Layer 3 of a small transformer language model trained on English Wikipedia (13 layers, counted from 0, width 64).
Take only the direct path to the model's output, skipping the later layers: a vector added to the residual stream pushes a token's score in proportion to its dot product with that token's output vector.

Output vectors of the tokens that the questions are about. A number n stands for n times 0.067.
" •;": -36 -41 32 0 -91 -10 15 -41 30 5 -35 -1 13 40 -5 -11 -2 40 -1 14 36 13 9 42 53 -7 42 -20 36 -16 -30 -27 -1 62 -18 0 13 -5 -28 -72 -41 -3 2 12 -8 -50 71 67 -27 20 21 24 2 -54 -3 -20 -9 14 7 -33 -52 66 -18 18
"ources": 3 -1 -2 -6 -24 2 4 -3 8 7 -14 -1 1 20 -6 -11 2 19 4 -11 10 15 -4 24 19 4 7 -5 3 -17 -1 -9 -16 17 -11 4 -1 -9 -4 -15 -20 -12 -21 2 0 -30 23 15 -11 7 12 8 13 5 3 -6 8 -2 10 -19 3 12 -2 0
" France": 3 -4 -12 0 -6 0 6 -2 14 6 -2 -8 4 10 -1 -2 -1 -2 -8 4 3 10 8 2 1 0 14 -9 10 -13 4 -2 -1 1 -18 1 -16 1 -13 -8 -9 -1 4 4 -3 -5 5 2 1 8 3 6 -3 -4 2 1 -2 9 4 -3 -12 10 0 7
"UCN": 3 5 8 0 -35 -2 23 -1 14 29 -27 -6 -8 13 -10 -7 0 -11 1 -3 18 26 -7 18 22 -11 17 4 -4 -9 -18 -20 0 7 -22 7 14 -2 8 -4 -19 4 -5 3 -3 -35 28 29 -16 -1 22 8 -6 -22 -7 -2 2 -7 0 -6 -22 20 -9 16
".": 4 0 -6 5 -3 2 12 3 -9 6 -4 -10 -6 4 -3 2 4 -6 -15 -1 9 -11 -2 -5 -12 -4 -8 16 3 -9 1 3 0 -5 6 3 -9 12 8 6 -1 2 3 8 4 -1 -7 -10 -10 -6 3 -5 16 16 -1 0 11 -2 -9 7 5 -8 7 -3
" Binomial": 6 -11 18 -5 -35 -4 -13 -22 15 8 -16 -3 -28 16 -1 -3 1 2 1 9 21 3 8 13 29 -14 7 8 -18 0 -1 -11 7 -3 -3 -1 6 2 3 -13 -15 -12 -7 3 -8 -26 26 13 -8 19 -4 14 11 4 -10 11 9 -20 10 -32 -17 41 -1 21
" sugg": -39 -39 36 -3 -94 -8 17 -39 32 8 -38 -6 13 45 -2 -11 0 45 3 13 40 16 8 44 57 -12 41 -22 36 -24 -33 -30 2 62 -18 -1 15 -6 -32 -77 -38 -4 2 12 -7 -54 73 69 -29 22 22 24 0 -57 -1 -23 -8 14 7 -35 -53 63 -19 21
"\"": -4 -14 1 10 -11 14 7 -2 -5 5 0 -15 -10 -2 -6 9 3 -3 -2 7 -6 15 15 11 0 5 -9 3 17 -8 2 2 -8 -17 4 0 -6 0 9 -2 -13 -10 12 2 2 -6 4 1 -9 0 -1 0 -1 11 -3 -3 -13 -9 15 -3 -4 12 -4 11
" |": 6 5 -3 13 5 -1 -5 2 -10 -14 1 -7 1 -4 -3 3 -1 -3 0 7 -10 8 1 -9 3 -12 2 14 10 -5 -2 7 5 4 -2 -4 -2 1 2 2 10 8 -2 3 5 -6 2 -8 0 -1 -7 -6 5 1 -13 -4 -6 -3 8 5 9 2 1 -10
" refer": -18 0 4 -4 -22 -4 23 5 7 6 -9 -9 -3 -1 12 11 4 13 -1 -8 1 17 -7 19 8 -4 4 -3 -8 -3 -5 -8 -4 -9 -4 5 7 12 8 -17 -3 -11 -7 -2 4 -27 5 9 -5 15 10 8 0 6 3 -4 -10 -14 5 -12 4 12 -4 5
"e": -4 10 -6 4 -8 7 4 3 16 -5 -7 0 -5 -4 -5 15 11 -1 -13 -1 -10 5 0 -11 4 6 -4 2 -5 1 -6 1 -10 -6 -5 7 -8 7 3 -5 -3 -5 7 6 -5 8 3 6 -2 1 3 -3 0 -2 -2 4 -4 4 -3 2 1 -1 3 7
" portrait": 3 6 -1 -4 -34 2 2 -9 24 0 -6 -1 -8 21 -3 -16 2 15 -1 11 -1 8 -1 11 -5 -9 10 -11 3 -10 -6 -15 -2 12 -6 0 4 2 -3 -2 -10 -11 -6 4 -5 -10 9 19 -3 -2 4 4 3 -12 10 -1 -4 -6 5 -2 -9 24 7 13
"iosperms": -36 -40 31 -4 -82 -1 18 -32 29 11 -30 2 13 44 -6 -16 4 39 2 6 40 17 5 39 48 -12 35 -21 27 -21 -27 -30 -4 54 -13 3 17 -9 -26 -74 -33 -6 5 8 1 -41 70 65 -26 21 20 20 -5 -54 4 -31 -10 20 2 -30 -55 54 -19 19
"-law": -8 -18 3 3 -40 -1 5 -22 16 -1 3 -7 -3 25 -4 -8 0 24 -3 -9 21 9 1 18 18 10 14 -19 0 -18 -5 -12 5 14 3 0 3 -11 -4 -11 -2 -12 3 -3 1 -9 18 31 -16 1 5 8 12 -18 -1 -7 1 -4 -16 -20 -2 24 3 13
" Rico": -9 -12 -8 8 -10 0 2 -1 16 3 -7 -7 4 9 8 11 -10 -2 -7 -1 11 5 9 3 12 -5 -2 -10 10 -10 -11 -8 -5 8 -5 1 -1 0 -9 -11 -20 -8 -9 5 2 3 21 11 0 9 5 13 5 -12 -4 -2 -7 15 -1 -12 -10 16 -3 11
"ersonnel": -10 2 -2 -9 -24 0 2 -10 6 -2 -14 11 1 20 -1 -4 12 14 0 -13 15 6 0 22 25 4 1 -5 11 -11 1 -7 -7 19 -10 0 6 -17 -7 -23 -19 -9 -14 -4 -3 -17 27 19 -8 4 10 12 18 2 21 -17 3 1 8 -13 -21 13 -10 -7
" ": 7 3 -5 -2 13 -5 -12 6 7 10 5 4 2 -14 2 5 -8 -12 0 -2 -1 0 1 6 -13 -3 -8 3 -8 4 7 0 4 2 7 -1 3 -2 4 9 6 -2 -1 -7 -10 -1 -13 -9 4 -3 -5 2 3 7 -1 9 1 1 7 6 7 -11 -7 -3
"=": -1 -8 7 9 -18 3 -2 -4 6 -13 -4 -10 10 20 -13 0 7 -6 6 -7 -1 0 1 6 16 -7 3 12 4 -3 -8 -6 -2 -8 -6 1 -7 3 -8 7 -6 0 -6 15 -3 5 12 15 1 -3 -3 3 8 2 -5 5 -1 -17 -12 -8 6 20 -10 6
"disambiguation": 10 0 -2 4 -34 7 8 -3 4 2 -9 -6 4 6 -2 -2 6 12 -12 3 0 9 6 8 14 -24 13 -2 -5 -7 5 -1 0 -4 -13 8 14 -5 2 -15 -22 -2 -8 -6 12 -15 21 17 -1 11 11 17 6 -1 -1 3 -1 -3 5 -25 -22 10 -6 4
").": -3 1 15 11 -19 -3 2 -5 0 -1 -8 -30 1 16 -14 5 -2 -1 -2 -7 9 4 -5 6 13 8 0 5 11 -14 3 -5 -8 3 8 2 -5 -2 -5 -5 -13 -3 6 22 11 -10 7 6 -17 -11 0 3 23 -1 0 1 19 3 -8 -2 -19 -2 -7 12
" ✔": -35 -28 30 -9 -64 -3 11 -29 30 10 -27 -6 11 36 3 -3 6 37 4 4 38 24 3 30 49 -10 37 -18 28 -23 -41 -17 -6 39 -16 2 9 -4 -22 -55 -34 -9 0 11 -2 -45 59 58 -25 24 24 19 1 -57 0 -30 -8 19 -1 -27 -45 47 -19 17
"ra": -4 2 -12 0 -10 3 -5 -6 -7 -8 -1 -4 2 1 3 8 6 3 -6 4 -1 3 -5 5 8 8 -7 1 -8 10 -4 6 -6 0 1 6 -3 3 6 -5 1 -3 5 -2 2 -5 9 3 -5 1 7 1 3 1 8 0 -1 12 -12 -11 -1 -2 -2 8

Each question shows what one neuron of this layer's MLP adds at an activation of 1. A number n stands for n times 0.0067.

n47: 33 -12 6 5 -22 23 -8 25 -58 4 26 18 -26 -22 10 -38 -7 -16 40 3 -17 18 -17 -1 -25 40 -24 3 -34 -21 20 -19 -6 -22 -7 -14 -32 -3 20 9 15 21 12 2 38 33 21 0 40 -25 18 3 -22 -7 37 -26 -8 -11 0 -23 1 55 -13 -12
Pushed up most: "\""

n62: -10 -1 -20 -38 -6 69 8 10 -18 3 0 7 24 -15 -27 -14 32 -15 -21 14 23 10 -16 30 -10 -3 -41 -17 -11 10 -25 -8 23 15 -43 5 -13 -33 30 -18 -22 21 44 7 5 8 22 1 44 -34 12 7 1 -11 -9 28 -32 1 25 -8 19 1 23 11
Pushed down most: ")."

n236: -6 -3 -3 -6 6 1 17 1 -4 15 16 -5 3 19 -42 -3 19 13 -16 -6 -13 16 6 15 4 -11 -1 4 -24 -13 12 -6 -23 15 23 -18 9 3 13 1 -9 -29 -17 0 -8 -13 12 1 10 -14 12 -15 18 -9 23 -2 29 -27 3 6 12 7 -19 6
Pushed up most: "ources"

n138: 0 18 4 6 58 -11 2 -53 -20 -45 -4 -53 16 -7 30 -21 -27 21 -10 -3 -28 10 26 2 -1 8 27 35 -30 13 -14 -11 20 12 -2 -4 -45 13 -29 23 26 1 0 13 7 20 22 -17 -24 -30 -17 24 -3 34 0 26 -20 -8 -1 13 -6 -21 -10 -9
Pushed up most: " |"

n109: 4 -9 -4 -13 -28 68 -8 -3 24 -25 -19 -6 -16 -43 -15 8 6 3 -15 34 -33 -6 -20 20 3 0 -20 27 -14 -36 -13 20 5 2 21 -25 11 -10 2 25 2 -5 -14 2 -22 3 41 17 0 84 -6 6 -44 2 -23 -10 26 12 -7 26 31 -18 23 -31
Which two tokens does it push up most, strongest first? "e", " |"

n240: 11 1 -10 8 -20 -1 1 28 38 -15 4 5 27 -4 -2 -4 -1 -24 8 -27 -8 4 21 -7 50 6 25 -3 0 -21 -50 16 -16 -4 36 1 -55 -24 66 30 -51 -8 -22 26 18 -28 21 5 0 -10 16 19 38 -44 -13 -25 21 -12 -10 -10 5 -6 -44 3
Pushed up most: " ✔"

n1: 6 2 2 19 27 -44 -15 -6 -14 -2 -26 -26 -6 5 14 -26 18 24 -13 -2 19 11 9 -7 -7 -19 -12 39 68 22 1 -27 17 -9 6 -18 7 12 -36 -7 5 -33 12 18 -29 24 11 -28 12 -15 38 7 16 -4 -6 9 -13 -43 -18 -19 46 -19 -16 1
Pushed down most: "iosperms"

n199: -7 2 -23 -22 -18 -34 -6 -4 35 -11 3 -19 4 1 -8 7 -4 -27 -43 48 8 -10 12 30 -26 -16 0 3 6 -31 -1 6 21 -10 2 33 29 27 73 -34 9 -38 -24 34 -14 1 32 31 26 27 5 -17 2 21 -12 11 -27 6 -20 0 5 -10 -5 -20
Pushed down most: ")."

n36: -19 10 -25 -10 15 10 -8 4 8 12 -32 14 22 15 5 12 15 -51 -7 -14 -10 3 -8 25 -9 -22 -11 3 34 14 26 -10 -36 -6 17 0 8 -8 -6 -7 -26 18 -19 6 -15 4 28 -17 15 2 -24 4 27 21 20 -28 -11 19 15 19 -18 7 -6 -3
Which two tokens does it push up most, strongest first? "ersonnel", " Rico"

n140: 12 -11 4 33 -8 7 -4 4 -20 7 15 -9 6 -11 -13 12 7 -1 -9 9 2 -12 15 -11 2 -1 -8 40 10 -9 -6 24 2 -7 -34 22 1 -16 1 -26 3 -8 20 -25 -4 -3 51 -6 19 2 -10 12 -8 -1 -4 5 -26 -4 34 -18 -10 -10 -25 1
Pushed down most: " portrait"

n113: 7 16 -9 5 6 -18 -44 -2 -18 -4 4 25 -8 17 0 33 -8 9 -2 -2 -4 12 40 -49 9 -11 9 13 13 0 5 -15 -12 -16 4 -34 20 16 -5 -15 17 6 -11 -17 18 -24 41 17 21 -31 -19 -5 7 1 -3 -16 15 -59 34 -29 -27 13 6 -10
Pushed up most: " Binomial"

n159: -1 29 -18 2 21 -23 6 8 -18 8 30 -15 21 13 5 10 -31 12 -4 56 10 -4 -34 -15 18 16 -3 15 16 -29 -2 4 -25 15 -13 44 -17 -5 5 -10 -10 -2 -21 5 -5 -46 16 -21 30 -44 -26 -27 10 -3 -13 6 12 23 -2 2 -14 -6 28 -13
Pushed down most: " Binomial"

n101: -18 15 -4 -14 -30 3 5 -4 -23 -9 -21 11 42 -4 1 1 18 -6 13 6 3 -30 26 17 -5 -14 -7 0 46 4 0 -21 50 0 2 25 -3 -9 -29 -21 -10 -16 -38 3 -8 12 43 -41 8 -35 -10 -1 -10 48 -3 19 6 -33 31 32 15 -24 25 -27
Pushed up most: "ersonnel"

n25: -18 -4 -15 -45 35 -50 38 38 -11 -23 -12 38 33 20 27 -14 -21 -7 -14 3 47 5 -23 -5 10 22 8 40 32 -38 12 18 30 3 18 12 -9 -9 32 -34 13 20 -18 -35 -19 -3 -31 -23 -26 -11 8 -46 -45 13 3 21 -3 -15 -14 7 -13 0 9 29
Which two tokens does it push up most, strongest first? ".", " "

n3: -11 8 18 -14 19 39 -18 -28 19 -3 -5 2 -27 -28 32 -14 -24 23 11 36 4 -30 -7 -7 22 16 -20 15 20 -37 13 54 -32 -20 14 -20 -27 -25 -10 2 -9 -6 -5 -1 -14 -3 42 18 -22 25 -17 -14 -4 43 -32 28 4 20 -7 31 22 31 -26 22
Which two tokens does it push up most, strongest first? " Binomial", "\""

n124: 10 31 -29 30 -9 -60 15 -75 48 5 -2 46 16 -28 -40 -7 47 -44 24 -18 -27 14 6 12 16 -1 14 -41 -7 -8 -13 11 8 35 -12 -5 -41 2 -11 26 -9 -1 21 38 15 3 -10 -23 -33 -37 3 44 3 -28 -8 26 42 -68 -9 6 48 -20 16 15
Pushed down most: "iosperms"

n180: -2 2 -3 -2 17 -3 2 -7 2 12 17 15 9 7 -14 -7 5 -1 12 1 -3 8 -12 0 -5 3 1 6 -4 2 -8 -19 3 20 5 -10 -8 0 -4 -10 1 7 1 21 14 3 26 -11 -1 -19 -13 -15 -1 -6 -4 3 17 3 -36 -6 1 7 0 -4
Pushed up most: "iosperms"

n206: -14 39 -22 -12 -18 -18 4 -12 -15 -24 1 7 19 25 27 11 10 36 8 7 -5 -80 54 -7 12 31 -11 -9 -22 15 30 19 4 -9 16 21 -3 -7 -19 0 -11 -5 -4 -4 -8 32 40 -22 -24 -47 -23 26 -33 8 -18 -15 -11 7 -13 5 52 -15 14 -12
Pushed up most: "ra"

n214: 23 23 -24 8 -5 15 -31 15 -11 24 8 -17 -28 21 0 -14 35 -3 -1 22 19 -4 -2 -50 -14 -11 -4 30 20 38 -29 10 -29 -2 18 29 -30 -12 -44 14 16 -2 -8 1 -6 15 9 28 15 12 19 25 -18 -36 19 2 -8 -34 -5 -50 10 -9 -4 1
Pushed up most: "="

n104: -6 10 -25 1 -5 13 -15 35 -39 11 12 20 4 4 -17 8 -8 -3 -6 24 -32 0 21 -22 -8 -27 16 5 -3 24 -4 12 21 28 -1 -11 14 7 -19 0 16 -11 5 -13 -2 -3 10 12 19 -18 0 -16 -12 6 26 -4 -13 -26 5 -30 -34 -1 14 36
Pushed up most: "disambiguation"